Layer 4 of a small transformer language model trained on English Wikipedia (14 layers, counted from 0, width 96).
In attention head 2, each number of a token's query is one row of weights dot the token's vector x. The head spreads its attention over the tokens so far by the softmax of query dot key.

Query weights of the head. A number n stands for n times 0.0059.
q0: 15 6 -13 17 17 -25 18 20 8 -13 17 -8 18 -25 -3 11 2 3 -5 0 -4 -33 -21 -11 -9 -11 0 3 6 7 4 24 26 12 5 -13 -10 20 5 -3 -4 20 -12 11 -8 -16 2 -35 9 -17 -4 0 -2 -26 -9 -9 22 -11 1 12 -16 -2 -15 -6 -5 -23 4 1 13 6 6 -12 21 -4 -42 23 9 -5 -31 1 0 -16 15 3 7 -8 34 -20 9 16 -7 18 -16 -7 16 1
q1: 8 -25 -19 2 -9 2 -36 13 4 -13 19 7 4 -4 5 -1 -22 13 -6 -2 -20 -12 -8 -10 3 -12 30 -2 -11 17 7 -10 -4 -4 -17 8 -6 -5 -2 -4 -3 -2 -3 -14 -11 5 -21 -7 -1 15 -8 1 20 6 -5 -10 -17 8 3 6 11 17 5 17 6 4 11 12 3 -4 -17 14 -10 11 17 -1 -5 4 6 1 5 2 -25 -4 3 -7 -8 3 8 -18 12 18 19 17 -31 -14
q2: -1 -16 23 10 2 10 -14 -18 21 3 -25 12 22 28 -14 -4 3 15 1 9 -6 12 7 16 -22 -27 12 -37 8 14 7 -23 -16 8 3 0 -11 0 -7 -15 -18 6 -13 -15 -10 -3 9 20 5 -5 -2 8 27 5 10 -16 -38 -13 -16 15 -17 -31 24 11 -1 -6 3 -8 16 -1 -17 4 -6 2 5 -1 -18 9 14 -8 10 18 4 19 -14 0 -12 14 18 -6 -2 13 -9 23 28 23
q3: 4 22 9 1 -4 18 12 -13 10 5 -3 3 8 -20 -18 -24 -6 -4 -9 2 8 -13 8 24 21 -9 -3 -2 11 -3 -12 13 -13 4 19 -5 -2 11 -28 3 10 6 8 -13 -17 0 -21 -9 13 -8 -7 9 -17 9 11 2 8 -4 12 6 11 -9 3 -4 -8 7 7 -6 -12 -1 -8 -4 -10 -3 32 7 -5 25 -2 11 6 14 6 38 -1 -8 -7 5 7 -6 1 17 -7 -7 -10 -15
q4: 12 -23 -13 17 2 -23 4 -2 16 -6 9 -7 17 12 24 31 0 17 20 19 7 -21 -6 -6 -12 8 -17 -7 3 -15 12 -20 -20 17 -22 12 0 -5 0 -5 0 3 3 -6 2 -15 3 -3 11 -9 10 -13 23 4 15 2 7 -13 -2 -10 8 13 11 15 12 -1 -7 -13 7 -9 2 -6 3 1 -3 -11 -4 -9 -12 -11 14 -5 7 6 -11 -11 7 -1 24 1 -8 -11 -3 9 17 8
q5: 8 35 -4 -19 21 -30 -4 -13 10 -14 26 2 3 -40 -3 9 12 -13 -18 18 -6 -40 -5 1 23 -5 -8 -11 -22 -7 -1 -3 2 -4 17 19 1 11 -34 22 -2 3 -14 -7 1 -13 -5 -8 25 -8 -35 -15 -1 37 28 0 17 2 1 1 28 -5 13 -13 16 0 -16 4 7 21 -12 1 -24 -9 7 -8 -5 21 -19 -4 15 -10 -14 -20 -10 27 -6 26 15 31 -14 -4 -1 -2 -5 15
q6: -31 -14 1 -11 8 3 -5 18 -15 3 16 -3 9 20 13 -31 -5 13 17 -7 11 15 3 13 -12 -15 -14 -10 -11 2 -13 -1 6 16 -4 15 -32 -20 -2 9 -5 11 -4 4 -4 10 3 3 -12 -24 -5 8 26 -16 1 -18 6 7 14 14 1 1 -5 -9 -2 0 -10 -10 -9 -9 22 7 10 20 -12 8 -24 -4 -7 -4 7 31 -5 -13 -31 -40 16 -13 16 6 2 -20 -14 7 36 29
q7: 5 -23 -21 -35 1 4 -12 -23 -28 0 8 -15 -5 4 -21 -21 3 8 -20 -27 10 -4 -14 -2 22 42 38 0 -32 25 -12 -5 -9 22 21 -1 -8 -14 15 -7 -25 4 -30 17 36 19 -9 -30 -5 29 -11 -28 39 15 1 -68 17 1 -16 16 18 20 7 22 -47 13 26 -35 -24 -22 -3 22 14 -11 -2 39 31 -20 -5 25 -4 10 20 -24 10 -20 -7 22 -11 -1 34 20 41 -1 18 18
q8: 33 -20 -31 38 12 13 17 -10 38 2 -11 -36 20 25 -43 18 33 0 5 23 -13 7 -77 11 21 2 58 3 -17 -9 -21 34 -13 -1 -32 -20 -23 -22 29 15 -9 11 29 -14 -31 -23 24 13 -37 6 -21 8 8 -19 -6 -9 8 22 -8 -17 51 -24 34 -15 33 21 5 -1 17 45 -11 37 -29 10 11 -2 23 -31 -59 -13 -18 -9 -41 -15 -29 -12 7 -1 17 4 -13 0 40 -25 -76 11
q9: -4 22 -1 -3 -23 -16 7 -28 -7 14 -37 22 53 11 -27 10 -53 11 -3 10 8 -4 -6 -32 5 21 -20 -26 24 10 -11 -51 3 37 -24 -3 -19 -5 27 19 27 -5 28 14 14 47 -63 -1 6 -11 -17 -35 18 32 4 -7 -3 -16 33 12 -25 -9 16 19 -18 12 -31 8 -25 -8 6 -4 16 -33 39 2 26 -31 -1 3 -10 36 -26 12 4 15 -6 -45 9 -22 -6 19 -9 48 -15 -22
q10: 22 -18 -15 3 10 -31 -6 -27 -33 15 -14 53 -27 -8 -15 39 -35 18 -1 0 17 -5 4 28 6 1 -3 15 -7 -1 -9 13 0 3 9 -7 -28 -21 22 -12 3 23 2 19 -17 -14 25 -44 39 23 33 -16 -11 -2 21 -3 40 -37 1 5 -6 -7 -4 -15 4 -4 18 -2 29 43 -22 7 43 7 -18 -19 -28 7 55 8 -33 12 16 10 -8 -8 20 -6 -11 9 -33 -21 -33 -12 0 32
q11: -1 40 14 -84 10 21 22 -64 -26 -13 30 -3 2 0 10 26 63 -12 28 -29 21 12 21 -5 21 26 20 -38 14 -29 10 -32 13 -23 17 11 -6 5 -51 25 -38 -2 28 11 32 -22 2 5 -7 7 -38 -25 -22 9 -6 -11 21 -4 2 -4 12 20 16 -5 9 -37 -10 11 -2 7 9 24 21 -5 6 25 -8 2 -21 -12 15 4 -22 12 17 -36 -9 2 11 -13 -4 -19 -49 23 0 7
q12: -6 45 -1 13 6 -42 -7 20 34 -22 -41 -11 -21 8 -12 -18 -20 -12 -16 -10 16 16 7 12 -17 10 10 31 23 -16 -11 -1 3 -22 -5 19 10 21 -8 8 7 -9 -3 29 -11 4 -20 -15 -27 -8 -36 11 8 21 28 -29 31 -6 13 -6 12 -19 -4 15 -14 17 10 -31 -9 -13 -1 29 9 -54 38 -16 0 -8 -10 13 23 50 -50 -7 12 -9 -14 2 1 37 19 14 -1 -23 16 0
q13: -13 -17 20 -8 19 -14 -6 -13 0 -57 -2 -19 -13 -36 29 -2 -7 6 15 34 8 -15 11 -23 6 -27 -2 -16 7 18 7 -2 29 13 -27 14 30 -34 8 4 19 5 -28 -50 -44 -41 5 25 -2 -4 0 -1 -16 29 18 8 26 14 -41 34 9 -12 -7 -5 22 15 -1 13 7 24 -1 -32 22 -3 -3 15 6 28 -20 50 -22 -26 15 34 -36 -1 5 -42 22 38 16 -2 -17 7 -19 -12
q14: -23 2 -28 -6 -4 -6 10 8 -5 17 0 -19 6 -4 -32 13 15 6 -25 20 3 -15 -30 -19 -2 2 -46 24 -54 11 -27 36 17 -11 -41 27 43 -26 15 0 46 -26 28 2 3 -6 16 -12 -26 -8 36 17 4 -15 -27 21 32 -8 -31 6 -14 -5 -22 -2 6 21 -27 -1 -2 -13 25 -4 38 9 -20 15 7 -9 -18 6 -19 11 -15 13 16 14 -2 11 6 6 12 9 14 5 -10 -14
q15: 5 17 -27 -9 -10 -17 27 -9 -2 33 44 -14 -57 -15 5 33 28 -35 16 26 -18 -43 -3 -4 -22 25 -5 -4 -11 39 39 -23 -56 19 30 0 -47 19 38 -24 29 25 -17 -26 -52 11 45 19 21 21 -3 -19 4 26 -35 -3 47 27 10 -35 -7 -47 -11 11 18 -26 6 10 10 -3 13 -34 -35 15 -7 12 -5 -1 36 -7 6 -36 -29 10 25 3 19 -32 23 9 10 -3 12 -1 8 13
q16: 4 -13 16 -2 10 10 21 -6 -2 16 -2 -4 14 -4 -19 -10 13 3 -2 4 11 -12 -9 6 -13 12 -19 5 30 -15 9 -1 13 -19 9 -7 15 3 -14 17 35 -2 -11 2 -8 1 22 16 23 -25 3 -18 -10 -1 4 -24 19 -11 -12 -5 7 -9 -5 -16 -17 14 -16 -14 7 9 30 8 -16 8 16 10 10 0 3 -16 0 -2 0 -8 -10 -9 -5 -2 7 7 -4 -14 -13 -18 14 -13
q17: 5 0 7 8 -9 -29 -2 1 0 -11 18 -18 8 5 -4 17 5 -5 26 0 -29 9 -8 8 -30 9 2 -1 -17 14 27 -2 18 -13 9 -24 -28 11 9 6 -13 19 -4 -16 -29 -6 13 37 18 23 15 -3 -5 -13 -9 2 32 7 11 6 -21 -6 3 -10 -2 -19 12 -3 20 -1 6 5 27 7 -51 23 -24 -16 -22 -11 7 -18 23 -10 3 -1 14 0 -15 6 -7 -12 -13 10 17 1
q18: 8 -8 15 -10 10 -20 3 3 11 14 14 3 -28 -9 3 22 -4 -8 14 15 -3 17 2 -21 -29 18 -11 -5 -11 -5 18 7 -2 -2 -19 2 -5 -16 -11 -7 -2 3 2 -2 11 -3 0 -5 3 -11 26 2 4 -6 -1 13 13 -13 13 -18 -8 11 -17 3 13 -30 -15 2 9 10 9 -8 15 -12 -33 1 -14 -5 -25 -8 -3 -9 12 -5 -1 -1 9 20 -16 16 -2 -26 21 -5 14 14
q19: 10 -2 -28 -15 -14 -29 -31 -11 16 -4 0 49 16 8 -34 21 -49 -3 -7 -5 -32 -6 -3 -5 3 -43 6 5 -25 13 3 -27 9 -1 -23 4 -8 -2 14 32 -12 2 9 -3 30 27 25 -41 6 7 12 40 11 20 29 -15 -22 -10 11 -9 -13 34 -15 19 -18 -15 16 -2 30 40 16 11 -37 -6 10 -8 16 18 8 5 -5 -26 -27 -3 2 7 20 0 -1 -36 -25 15 -9 11 6 7
q20: 20 -5 56 3 5 -3 -14 6 17 15 21 -20 -24 -16 -29 -28 4 -13 -17 5 22 19 0 -1 -6 14 8 17 14 -2 27 3 0 -7 -15 2 -19 23 -14 9 16 11 -46 -17 5 3 -60 30 -9 -15 -4 -8 -7 31 4 2 5 15 -7 0 10 -8 -8 -25 5 11 -28 -12 -5 2 5 -25 35 -14 25 4 -46 32 -2 -22 8 4 7 -13 31 -34 38 15 5 -10 14 7 7 -23 -3 -11
q21: -19 -16 -13 19 11 -9 17 -29 -5 8 4 -33 -6 -9 -1 -16 -16 11 -6 -8 32 51 -21 -10 8 20 -17 20 -14 -2 36 -32 -4 26 -7 -30 6 -20 34 7 -12 26 -17 4 17 -3 -22 40 -12 -7 11 -9 54 33 -3 12 -8 -15 -19 -1 -35 1 5 0 26 10 24 5 11 -32 -3 -9 4 -21 -18 -31 -23 -29 17 12 -12 34 -6 -30 10 13 26 -18 1 6 11 0 1 16 5 -25
q22: 3 2 -5 9 -15 12 9 3 5 3 -13 -6 6 -3 -8 -24 32 14 -16 -6 8 -21 -3 18 23 -33 3 -4 -15 10 2 2 11 -13 -8 -9 -9 -15 5 4 1 -2 11 -23 -3 3 8 27 17 4 22 -1 14 5 -39 11 15 5 -31 -25 15 -10 -17 7 22 -30 21 22 -10 3 48 4 -28 9 20 1 44 -6 -14 2 -6 3 12 -41 -29 -16 3 19 10 -8 4 18 16 -1 -13 -22
q23: -7 -6 10 -4 -7 -8 3 -17 35 16 -25 12 -16 20 -24 17 4 -13 -8 -2 8 14 41 -1 -43 -5 -20 32 -11 -25 -6 9 -34 -18 -6 21 37 0 -6 -19 14 25 29 14 23 -6 -45 19 14 -15 -5 24 10 53 22 -6 -10 9 -23 4 -1 -7 21 29 21 -12 30 0 -11 -1 -11 -23 -19 -19 45 -31 -11 5 17 -9 -25 38 -5 -13 11 21 -11 -19 -33 -56 -13 -15 -35 -22 -13 15
q24: -44 -2 17 -8 9 -16 -38 -21 -49 12 -1 -2 -8 -41 28 19 -25 44 17 4 -25 34 -2 -34 27 24 -67 27 -34 -29 -31 -33 22 9 -25 51 2 24 -14 45 23 -4 26 -21 -58 -1 3 -62 -42 29 36 17 46 -16 35 19 55 -3 -7 5 -22 -54 13 -32 -40 40 -3 0 -16 -29 18 -71 56 31 33 -9 -14 8 42 32 -3 5 8 34 -14 21 -30 47 -22 48 8 13 46 -60 -45 15
q25: -3 40 31 37 26 -47 -41 -31 41 61 -49 -10 -7 5 34 -28 -24 -68 13 -37 27 8 -73 -2 9 37 66 -17 4 -51 19 -29 13 -47 -1 0 24 -45 3 8 -19 44 42 -47 -40 -17 -61 -16 -22 40 23 -42 -21 37 26 16 10 -29 18 -42 -12 -95 44 25 32 32 65 21 -26 -31 12 -29 -11 -5 82 -6 -20 57 -40 52 -5 3 -13 32 1 -4 7 -9 1 -25 -18 31 28 42 -48 3
q26: 70 27 -12 19 -77 -6 5 -56 40 23 21 -2 1 -4 -33 -14 -25 -53 27 -2 24 17 -23 44 28 29 68 32 49 10 31 44 23 -1 -20 -31 -27 -5 -8 -15 4 -16 33 28 -22 -71 -24 -3 -52 -4 -27 45 -23 -20 -7 38 -29 28 -11 -15 -6 -9 -26 66 53 -11 12 20 -2 -9 -35 -25 -42 -19 42 -21 13 -17 -27 -38 -7 -6 34 20 17 -5 -1 12 -53 -33 -4 -10 28 -16 -74 14
q27: -19 11 11 4 -20 -6 -18 -19 15 48 5 20 -19 13 28 3 17 -7 36 -29 -25 17 5 26 -2 -14 2 -31 24 9 -23 11 -6 -17 -10 -16 -14 -19 -27 32 -54 16 15 -22 14 12 10 16 -15 24 15 -5 21 3 9 -5 -13 14 -10 -14 12 -14 13 4 -29 -39 27 -30 -34 45 4 24 -27 35 22 -28 19 31 -24 1 24 7 -21 -51 -18 3 -1 9 44 15 -3 -28 -4 2 -15 24
q28: -10 24 22 -29 66 32 37 -5 61 -13 -29 -3 1 -10 -28 -35 -15 8 3 18 6 -9 11 46 2 -16 42 -68 22 9 -25 8 -18 71 -21 3 -18 37 -29 -10 -21 27 3 22 -12 -3 -19 13 2 -25 -22 11 -25 -7 39 -24 -24 4 -10 7 33 -4 7 -2 -24 24 -19 35 -32 6 -8 45 -67 -20 24 9 1 -7 -77 -15 20 13 8 7 49 16 -9 -43 -6 -52 22 -16 -23 30 -83 50
q29: 7 18 24 -33 -42 16 28 11 -30 -19 0 -34 13 31 33 2 -13 -26 -12 -26 7 37 -73 -17 -18 -31 25 -83 7 -2 -12 -39 -18 16 29 3 -29 25 -73 -9 7 5 3 8 76 67 -80 -22 7 36 34 -8 54 12 63 -44 -2 18 35 16 30 23 -15 19 -83 -12 -27 12 -22 8 17 55 34 -22 54 -2 12 52 8 -41 -35 -25 11 -35 11 -56 -30 14 -11 19 12 -28 -11 -2 -42 68
q30: 10 15 17 40 31 -23 16 -4 -28 -31 8 32 -50 -28 10 -1 -47 -6 3 -1 18 5 -16 -42 -22 8 -19 70 -45 28 33 -4 9 -46 -16 -10 58 29 11 0 1 -14 7 -9 -24 9 12 -23 21 -28 44 9 3 -4 6 -14 -16 20 -30 -5 19 -2 -4 10 -3 -46 -32 -18 7 -9 25 6 36 0 -41 -50 27 9 28 20 -6 -19 -25 24 -8 9 -11 38 -19 -2 -10 14 4 0 3 14
q31: 28 -31 -2 11 5 -3 -12 -3 -47 2 -24 -1 -3 -18 -12 4 15 4 14 6 -11 0 18 -23 -13 21 7 48 13 16 14 -10 2 -5 -6 -16 8 45 19 -20 -12 -14 -2 -12 -27 20 -25 43 25 -19 -20 38 13 -23 -22 28 -6 12 1 -22 25 5 -32 -16 -13 1 35 -12 7 -14 2 3 13 -44 -13 -5 -16 -7 0 8 2 3 -10 -28 -5 16 24 14 -9 11 7 46 -35 -21 -5 30

Each question shows a short text with each token's key, already scaled and adjusted for position as the last token sees it. A number n stands for n times 0.019.

Then comes the last token's vector x. A number n stands for n times 0.055.

0 " areas": 10 25 31 -33 34 22 37 -4 2 1 6 -10 -2 13 2 -3 22 -10 11 18 -7 5 -52 5 1 2 -2 -9 -3 3 -8 13
1 " and": -14 8 29 -43 26 15 32 4 -1 -5 6 -8 -14 7 12 -2 8 4 15 12 1 -3 -60 6 0 -3 2 -5 3 9 -1 16
2 " seats": -11 32 22 -39 23 17 46 -2 6 4 0 -3 3 0 -5 -8 3 8 24 11 -11 2 -59 1 8 0 -4 -5 5 1 -2 13
3 " of": 0 9 18 -43 28 13 27 -1 7 0 17 -2 -11 5 3 3 -23 12 19 10 -12 4 -64 6 0 0 5 -8 -2 7 -1 2
4 " administrative": 11 6 21 -42 36 20 20 -4 3 -2 8 -2 2 -8 0 -1 -13 20 28 4 -2 9 -63 -3 3 3 -4 3 -4 4 -5 19
5 " districts": 16 -12 14 -35 37 9 41 -4 1 5 -2 -9 -2 7 3 -12 -5 22 29 7 -1 3 -61 1 3 2 -5 -3 0 0 -5 18
6 ".": 12 -20 2 -33 29 22 45 6 -7 8 4 2 -12 8 3 2 28 3 34 6 -8 11 -56 3 3 -1 0 -5 3 2 -8 2
x: -25 8 6 -4 -10 3 6 5 6 -33 23 -9 28 -14 9 25 -32 9 -3 8 1 10 7 9 -5 5 -17 17 -13 -16 -14 -24 -4 12 -29 73 -26 -22 -11 33 -10 6 -8 -16 -4 8 -1 -3 -3 6 -19 -7 -9 24 6 -12 -6 18 13 45 -13 -2 -22 27 12 26 -22 -1 -20 -16 -15 7 25 25 -39 10 15 -15 -33 0 -7 14 6 15 -20 -10 7 -10 16 8 16 -3 -13 -17 2 30
Which two tokens does the last token look at most, in order? 5 " districts", 6 "."

0 " of": -3 8 20 -31 13 9 26 3 3 -2 12 -5 -12 5 8 4 15 -7 2 11 -2 9 -56 4 0 2 -2 -5 -2 3 2 8
1 " state": -14 26 18 -27 26 3 10 -1 -2 2 6 -7 2 -1 4 2 16 14 4 4 -13 14 -50 -2 -1 3 -2 -1 -2 4 -7 15
2 " administration": -24 19 19 -25 25 10 19 -5 -2 -5 0 -8 0 -3 1 1 -1 15 11 5 -9 13 -49 0 0 4 -4 -2 -3 6 -7 13
3 "\").": -7 0 12 -17 27 22 42 7 -8 7 5 6 -13 12 6 5 -20 11 19 5 -8 12 -40 6 1 0 -1 2 3 3 -5 1
4 " The": 11 2 17 -34 24 24 37 -2 -2 -1 -2 -4 -8 8 9 4 -7 5 33 6 -3 5 -49 4 -2 0 2 -8 -5 6 -1 11
5 " ": 2 -1 2 -26 20 17 20 -6 -6 4 10 3 -5 -7 13 1 10 -4 5 6 6 16 -52 -5 -1 0 -2 -7 6 11 4 7
6 "2": -5 -7 -5 -17 21 10 18 -5 -8 5 12 1 -1 -8 14 3 12 -1 0 7 -2 16 -42 -6 -4 2 -1 -14 5 15 1 5
x: 3 -8 -20 -1 -4 18 9 -31 7 -11 -13 6 13 3 23 11 5 -4 20 17 -2 24 -18 -13 18 -4 15 -1 -36 2 36 -32 -6 -22 -14 23 -15 0 -9 32 4 6 -4 14 0 10 27 -2 -1 -10 -6 -15 20 -23 -3 -15 16 14 4 17 28 -6 4 -3 14 -27 -17 12 27 -17 -3 13 40 9 -58 0 -2 -9 -10 2 24 -6 -21 -6 -44 -24 10 -5 27 13 14 -9 -39 -34 17 8
Which two tokens does the last token look at most, in order? 4 " The", 3 "\")."

0 ",": -1 2 17 -25 8 21 20 5 -2 2 6 -5 -10 5 6 4 7 1 5 8 4 4 -44 7 -1 -3 2 -1 1 6 6 15
1 " Maryland": -13 22 23 -21 24 8 9 2 -3 -5 2 -6 -1 5 8 4 18 4 15 8 -14 6 -39 0 -2 2 1 -6 1 1 -4 8
2 ".": -25 4 13 -15 14 19 29 3 -7 5 2 2 -9 7 2 4 -5 14 18 6 -8 6 -40 3 1 -1 1 -4 2 0 -6 1
3 "\n": 4 -2 10 -26 27 24 35 2 -4 -1 1 -4 -11 1 6 2 -7 4 13 4 -10 12 -43 -1 -1 -2 -1 -6 2 4 1 2
4 "\n": 10 -6 7 -24 27 23 34 4 -3 -3 1 -3 -11 1 7 2 0 3 13 2 -10 14 -43 -2 0 -2 -1 -6 3 5 2 1
5 "D": 8 -7 0 -36 26 26 24 0 -3 -2 7 -5 -3 1 4 6 4 13 21 3 -2 3 -36 -3 -5 2 3 0 3 9 0 -2
6 "ob": 3 -14 4 -29 28 6 16 -1 -7 -2 2 -6 2 8 11 5 14 10 21 7 -4 9 -36 -4 -4 2 3 -2 1 6 1 11
x: -23 -7 19 6 -19 -5 -10 -11 6 -15 18 -6 16 -3 -9 1 -3 19 18 0 12 -11 13 3 -1 18 -26 48 -24 0 26 -8 -11 7 4 -19 13 -5 -19 11 11 19 -16 -7 4 26 45 -8 9 -23 -16 25 7 -2 25 11 0 22 -27 9 17 12 -10 3 -18 -23 -13 -20 -2 -28 28 -30 23 22 -77 6 -20 6 -19 -15 11 28 6 -7 -1 -10 19 3 -1 -4 -3 -20 -9 -18 12 15
Which token does the last token look at most? 4 "\n"

0 " In": 0 15 29 -32 28 23 36 -2 1 0 13 -4 -7 5 3 8 14 -7 7 12 -2 5 -44 -1 -4 2 1 -7 -3 8 8 1
1 " addition": -14 27 13 -37 29 22 27 -6 6 0 6 -4 -3 -4 -2 4 10 -2 19 17 0 7 -41 8 -2 3 -1 -5 -1 10 -3 -1
2 " to": -5 9 13 -31 21 8 31 8 -3 -5 -6 -10 -11 5 -3 -6 -7 9 2 8 1 -12 -50 7 3 0 0 -8 9 8 4 -4
3 " a": -8 6 22 -36 27 24 29 -7 5 1 7 -3 -7 0 3 -4 -10 -3 39 9 -1 9 -47 9 -1 -1 0 -10 -3 6 -7 0
4 " valuable": 7 19 8 -43 26 28 24 -5 6 -7 9 0 -3 -15 0 0 -12 14 36 2 -2 -1 -44 2 0 1 0 0 -4 5 -8 7
5 " cargo": 17 0 5 -35 34 19 29 -7 -3 -5 6 -4 0 -6 4 2 -6 20 28 0 -7 13 -44 -1 0 4 -3 -4 -2 6 -13 9
6 " of": 1 -5 5 -38 26 15 36 2 0 -3 10 2 -11 -2 5 8 18 11 13 4 -5 2 -55 5 1 1 3 -7 -3 6 -2 5
x: -8 -16 -8 -8 8 -23 11 7 -1 9 2 -11 -6 11 5 8 -12 16 2 16 16 23 1 15 -6 27 -20 40 -28 -43 -1 -12 -12 1 -36 47 -10 -7 -2 10 24 13 -18 10 -30 0 8 -26 22 -44 -13 -35 3 15 9 -1 1 6 5 36 -1 -13 -26 -3 41 18 9 -9 5 -27 -11 -8 19 6 -36 -7 19 -7 8 -9 7 16 3 -1 -26 5 10 14 -20 12 -14 -10 34 9 -20 29
Which token does the last token look at most? 3 " a"

0 " ": -7 10 15 -24 17 13 22 -7 -3 0 20 -6 -5 -5 10 3 13 9 14 10 -5 23 -66 4 -1 1 -1 -10 9 11 -1 14
1 "3": -16 12 -2 -25 22 14 19 -6 -5 4 15 -3 -5 -13 11 1 2 5 16 13 -6 19 -57 -4 -4 5 3 -14 8 16 -6 5
2 "0": -17 10 -3 -16 12 7 16 4 2 1 20 4 0 -9 14 12 -9 14 15 8 -8 19 -49 -3 -5 5 1 -24 7 14 -13 1
3 " July": -11 -2 13 -49 10 10 26 -16 1 4 17 -7 -8 1 11 -3 -20 20 14 6 -4 15 -52 0 -7 4 7 -7 2 9 -1 5
4 " ": 23 -8 4 -17 15 18 15 -5 4 -2 15 -3 -5 -15 6 6 1 -3 19 6 15 17 -66 -3 2 -2 3 -1 10 12 5 20
5 "1": 16 -3 -3 -16 32 8 14 0 -1 4 19 -1 -10 -20 6 7 18 1 3 13 6 15 -64 -5 -1 1 0 -12 8 12 4 8
6 "8": -1 -23 -4 -24 26 -7 12 5 1 8 15 4 -8 1 -3 10 24 3 7 16 -1 21 -56 -1 -1 1 3 -16 10 12 -5 6
x: 1 -20 5 4 15 -3 24 0 -26 -1 24 4 13 15 25 -19 12 2 8 1 -3 6 -11 21 2 -8 21 30 -31 -20 30 -50 -14 22 -16 15 7 -14 -7 1 -18 27 -7 -5 -3 7 23 0 21 7 -27 -29 14 -10 21 -5 -21 -6 3 22 -11 -15 14 -4 5 -1 -2 8 20 -7 -39 -11 4 20 -38 25 -10 -2 -26 9 31 -2 -30 -8 -29 -3 -18 -13 29 -11 12 -29 -16 8 12 47
Which token does the last token look at most, and with what share of its attention? 0 " ", with about 30%

0 " July": 6 18 14 -40 18 16 34 -14 -3 4 15 -6 -6 7 10 2 18 2 1 12 -7 14 -47 4 -4 3 3 -8 0 9 4 0
1 " ": -18 -2 5 -10 27 15 17 -3 2 2 13 -2 -5 -12 1 6 -8 2 6 9 7 12 -63 -2 3 -3 3 -9 7 11 6 17
2 "1": -9 2 -5 -6 37 11 14 -1 -2 5 16 0 -9 -21 2 6 -17 2 1 14 0 12 -55 -5 -1 1 -1 -13 7 11 2 4
3 "8": 5 -1 -2 -13 26 -2 13 3 0 7 11 5 -6 -1 -2 8 -19 17 6 17 -6 18 -51 -1 -1 1 2 -16 9 12 -6 4
4 "7": 20 -3 -5 -23 35 11 11 3 -2 6 14 2 -10 -1 -4 6 -13 12 15 12 -10 20 -45 4 -3 0 5 -10 5 12 -13 5
5 "9": 20 -8 -3 -11 38 13 20 1 -4 4 9 1 -7 -7 7 14 3 9 17 3 -4 18 -57 3 -1 3 3 -5 9 10 -12 8
6 ",": -4 3 5 -32 15 15 31 5 -2 3 3 -4 -12 7 7 6 2 2 25 1 11 7 -53 15 -3 -4 5 1 2 11 10 19
x: -17 -22 3 0 2 0 4 -5 16 -12 16 -6 33 -10 8 -4 -28 16 -9 39 13 12 -3 -2 -3 -5 -34 1 -49 2 34 -5 -13 17 -29 75 19 4 -16 3 11 5 1 11 -1 -2 1 -12 8 9 -33 -12 20 22 18 5 -27 -16 -37 17 -1 23 -10 4 21 16 -5 -3 0 -14 2 3 2 8 -24 -6 -6 -16 -24 -23 5 21 3 -1 -11 -14 -29 -4 8 -13 25 -24 4 -4 22 28
Which token does the last token look at most, and with what share of its attention? 0 " July", with about 40%

0 " and": 3 8 22 -31 12 15 27 5 -3 -6 3 -7 -10 7 10 0 10 2 6 8 -1 1 -48 6 0 -1 -2 -6 3 7 2 13
1 " education": -6 18 20 -27 21 20 31 -4 2 3 1 -6 1 -1 -1 -5 11 2 12 6 -4 9 -48 -3 1 0 -3 2 -6 5 -6 12
2 "==": -17 2 12 -12 14 0 38 1 0 3 5 7 -10 5 -1 3 -11 12 9 9 0 17 -46 -6 2 -2 -5 -8 5 1 -4 7
3 "\n": 6 0 12 -27 24 21 38 3 -2 -3 1 -4 -11 0 8 2 -10 5 15 4 -9 12 -51 -5 0 -1 -1 -6 3 3 1 3
4 "A": 9 4 10 -36 27 23 38 -1 0 0 5 -4 -6 3 5 -2 -7 9 33 10 5 4 -42 3 -4 -1 3 -7 1 7 -2 0
5 " native": 6 4 7 -41 45 24 36 1 -1 4 -2 -6 -6 -5 -1 1 -2 20 19 5 1 -1 -37 -3 3 3 -2 -2 -7 2 -3 8
6 " of": -1 -6 10 -28 33 17 39 3 3 -2 5 -3 -12 3 5 11 9 11 12 3 0 -1 -46 4 1 0 2 -6 -5 4 1 3
x: -21 -26 -15 -9 24 0 2 5 17 -3 -4 -20 -1 10 15 10 -19 14 -7 5 24 10 0 11 -6 25 -30 43 -40 -23 -16 5 -4 -1 -33 27 -15 -8 -8 6 33 25 -13 0 -20 -7 14 -16 23 -46 -29 -27 5 -4 5 -3 18 -12 -6 36 -10 -12 -20 -12 45 17 13 8 -8 -31 4 1 26 23 -20 21 5 -21 -9 5 7 37 11 2 -9 3 -5 9 -19 -5 -1 -17 22 3 -6 21
Which two tokens does the last token look at most, in order? 3 "\n", 6 " of"

0 " Samuel": 11 19 32 -40 29 7 37 -5 -5 -4 15 -9 -6 11 17 7 21 -11 12 13 -13 4 -64 -3 -2 3 2 -12 -4 2 4 14
1 " Ross": -14 29 21 -34 28 4 38 -8 -10 -6 4 -19 1 6 17 8 23 1 17 7 -18 15 -51 -6 -5 6 2 -15 -1 5 0 10
2 " (": -10 7 13 -44 24 17 33 -9 -9 0 6 -7 -5 -9 9 7 -8 7 14 6 6 16 -73 -7 -3 1 4 -13 5 8 7 16
3 "1": 8 9 -3 -34 29 16 28 -10 -5 5 17 3 -5 -17 11 6 -13 3 17 17 0 14 -60 -1 -3 3 0 -17 4 15 0 -2
4 "8": 30 -10 -3 -38 13 0 17 4 1 6 18 4 -3 0 2 9 -6 18 19 24 -7 12 -50 0 -3 1 2 -21 8 14 -6 5
5 "2": 26 -11 -12 -28 41 14 12 -2 -3 4 22 3 -8 -6 5 5 12 9 20 14 -11 21 -42 3 -5 1 7 -15 1 15 -17 2
6 "2": 6 -18 -7 -16 32 17 33 -2 0 0 12 0 -9 -10 14 9 21 1 17 4 -5 15 -65 -2 -6 2 6 -10 6 14 -15 10
x: -9 -19 9 24 -9 19 -16 -8 17 16 -4 -11 6 38 18 23 -19 -3 10 10 7 20 -14 -11 -5 -6 15 11 -41 2 46 -31 8 14 -34 1 -4 -15 -21 9 -15 11 -13 6 -1 -11 24 16 14 -17 4 -18 40 0 24 -28 -13 17 4 4 8 -8 14 12 8 10 -29 9 12 -50 -6 19 24 8 -40 -9 -20 -25 -2 10 15 6 -13 11 -22 -18 -8 -2 9 -24 11 -11 -15 -22 8 36
Which two tokens does the last token look at most, in order? 2 " (", 1 " Ross"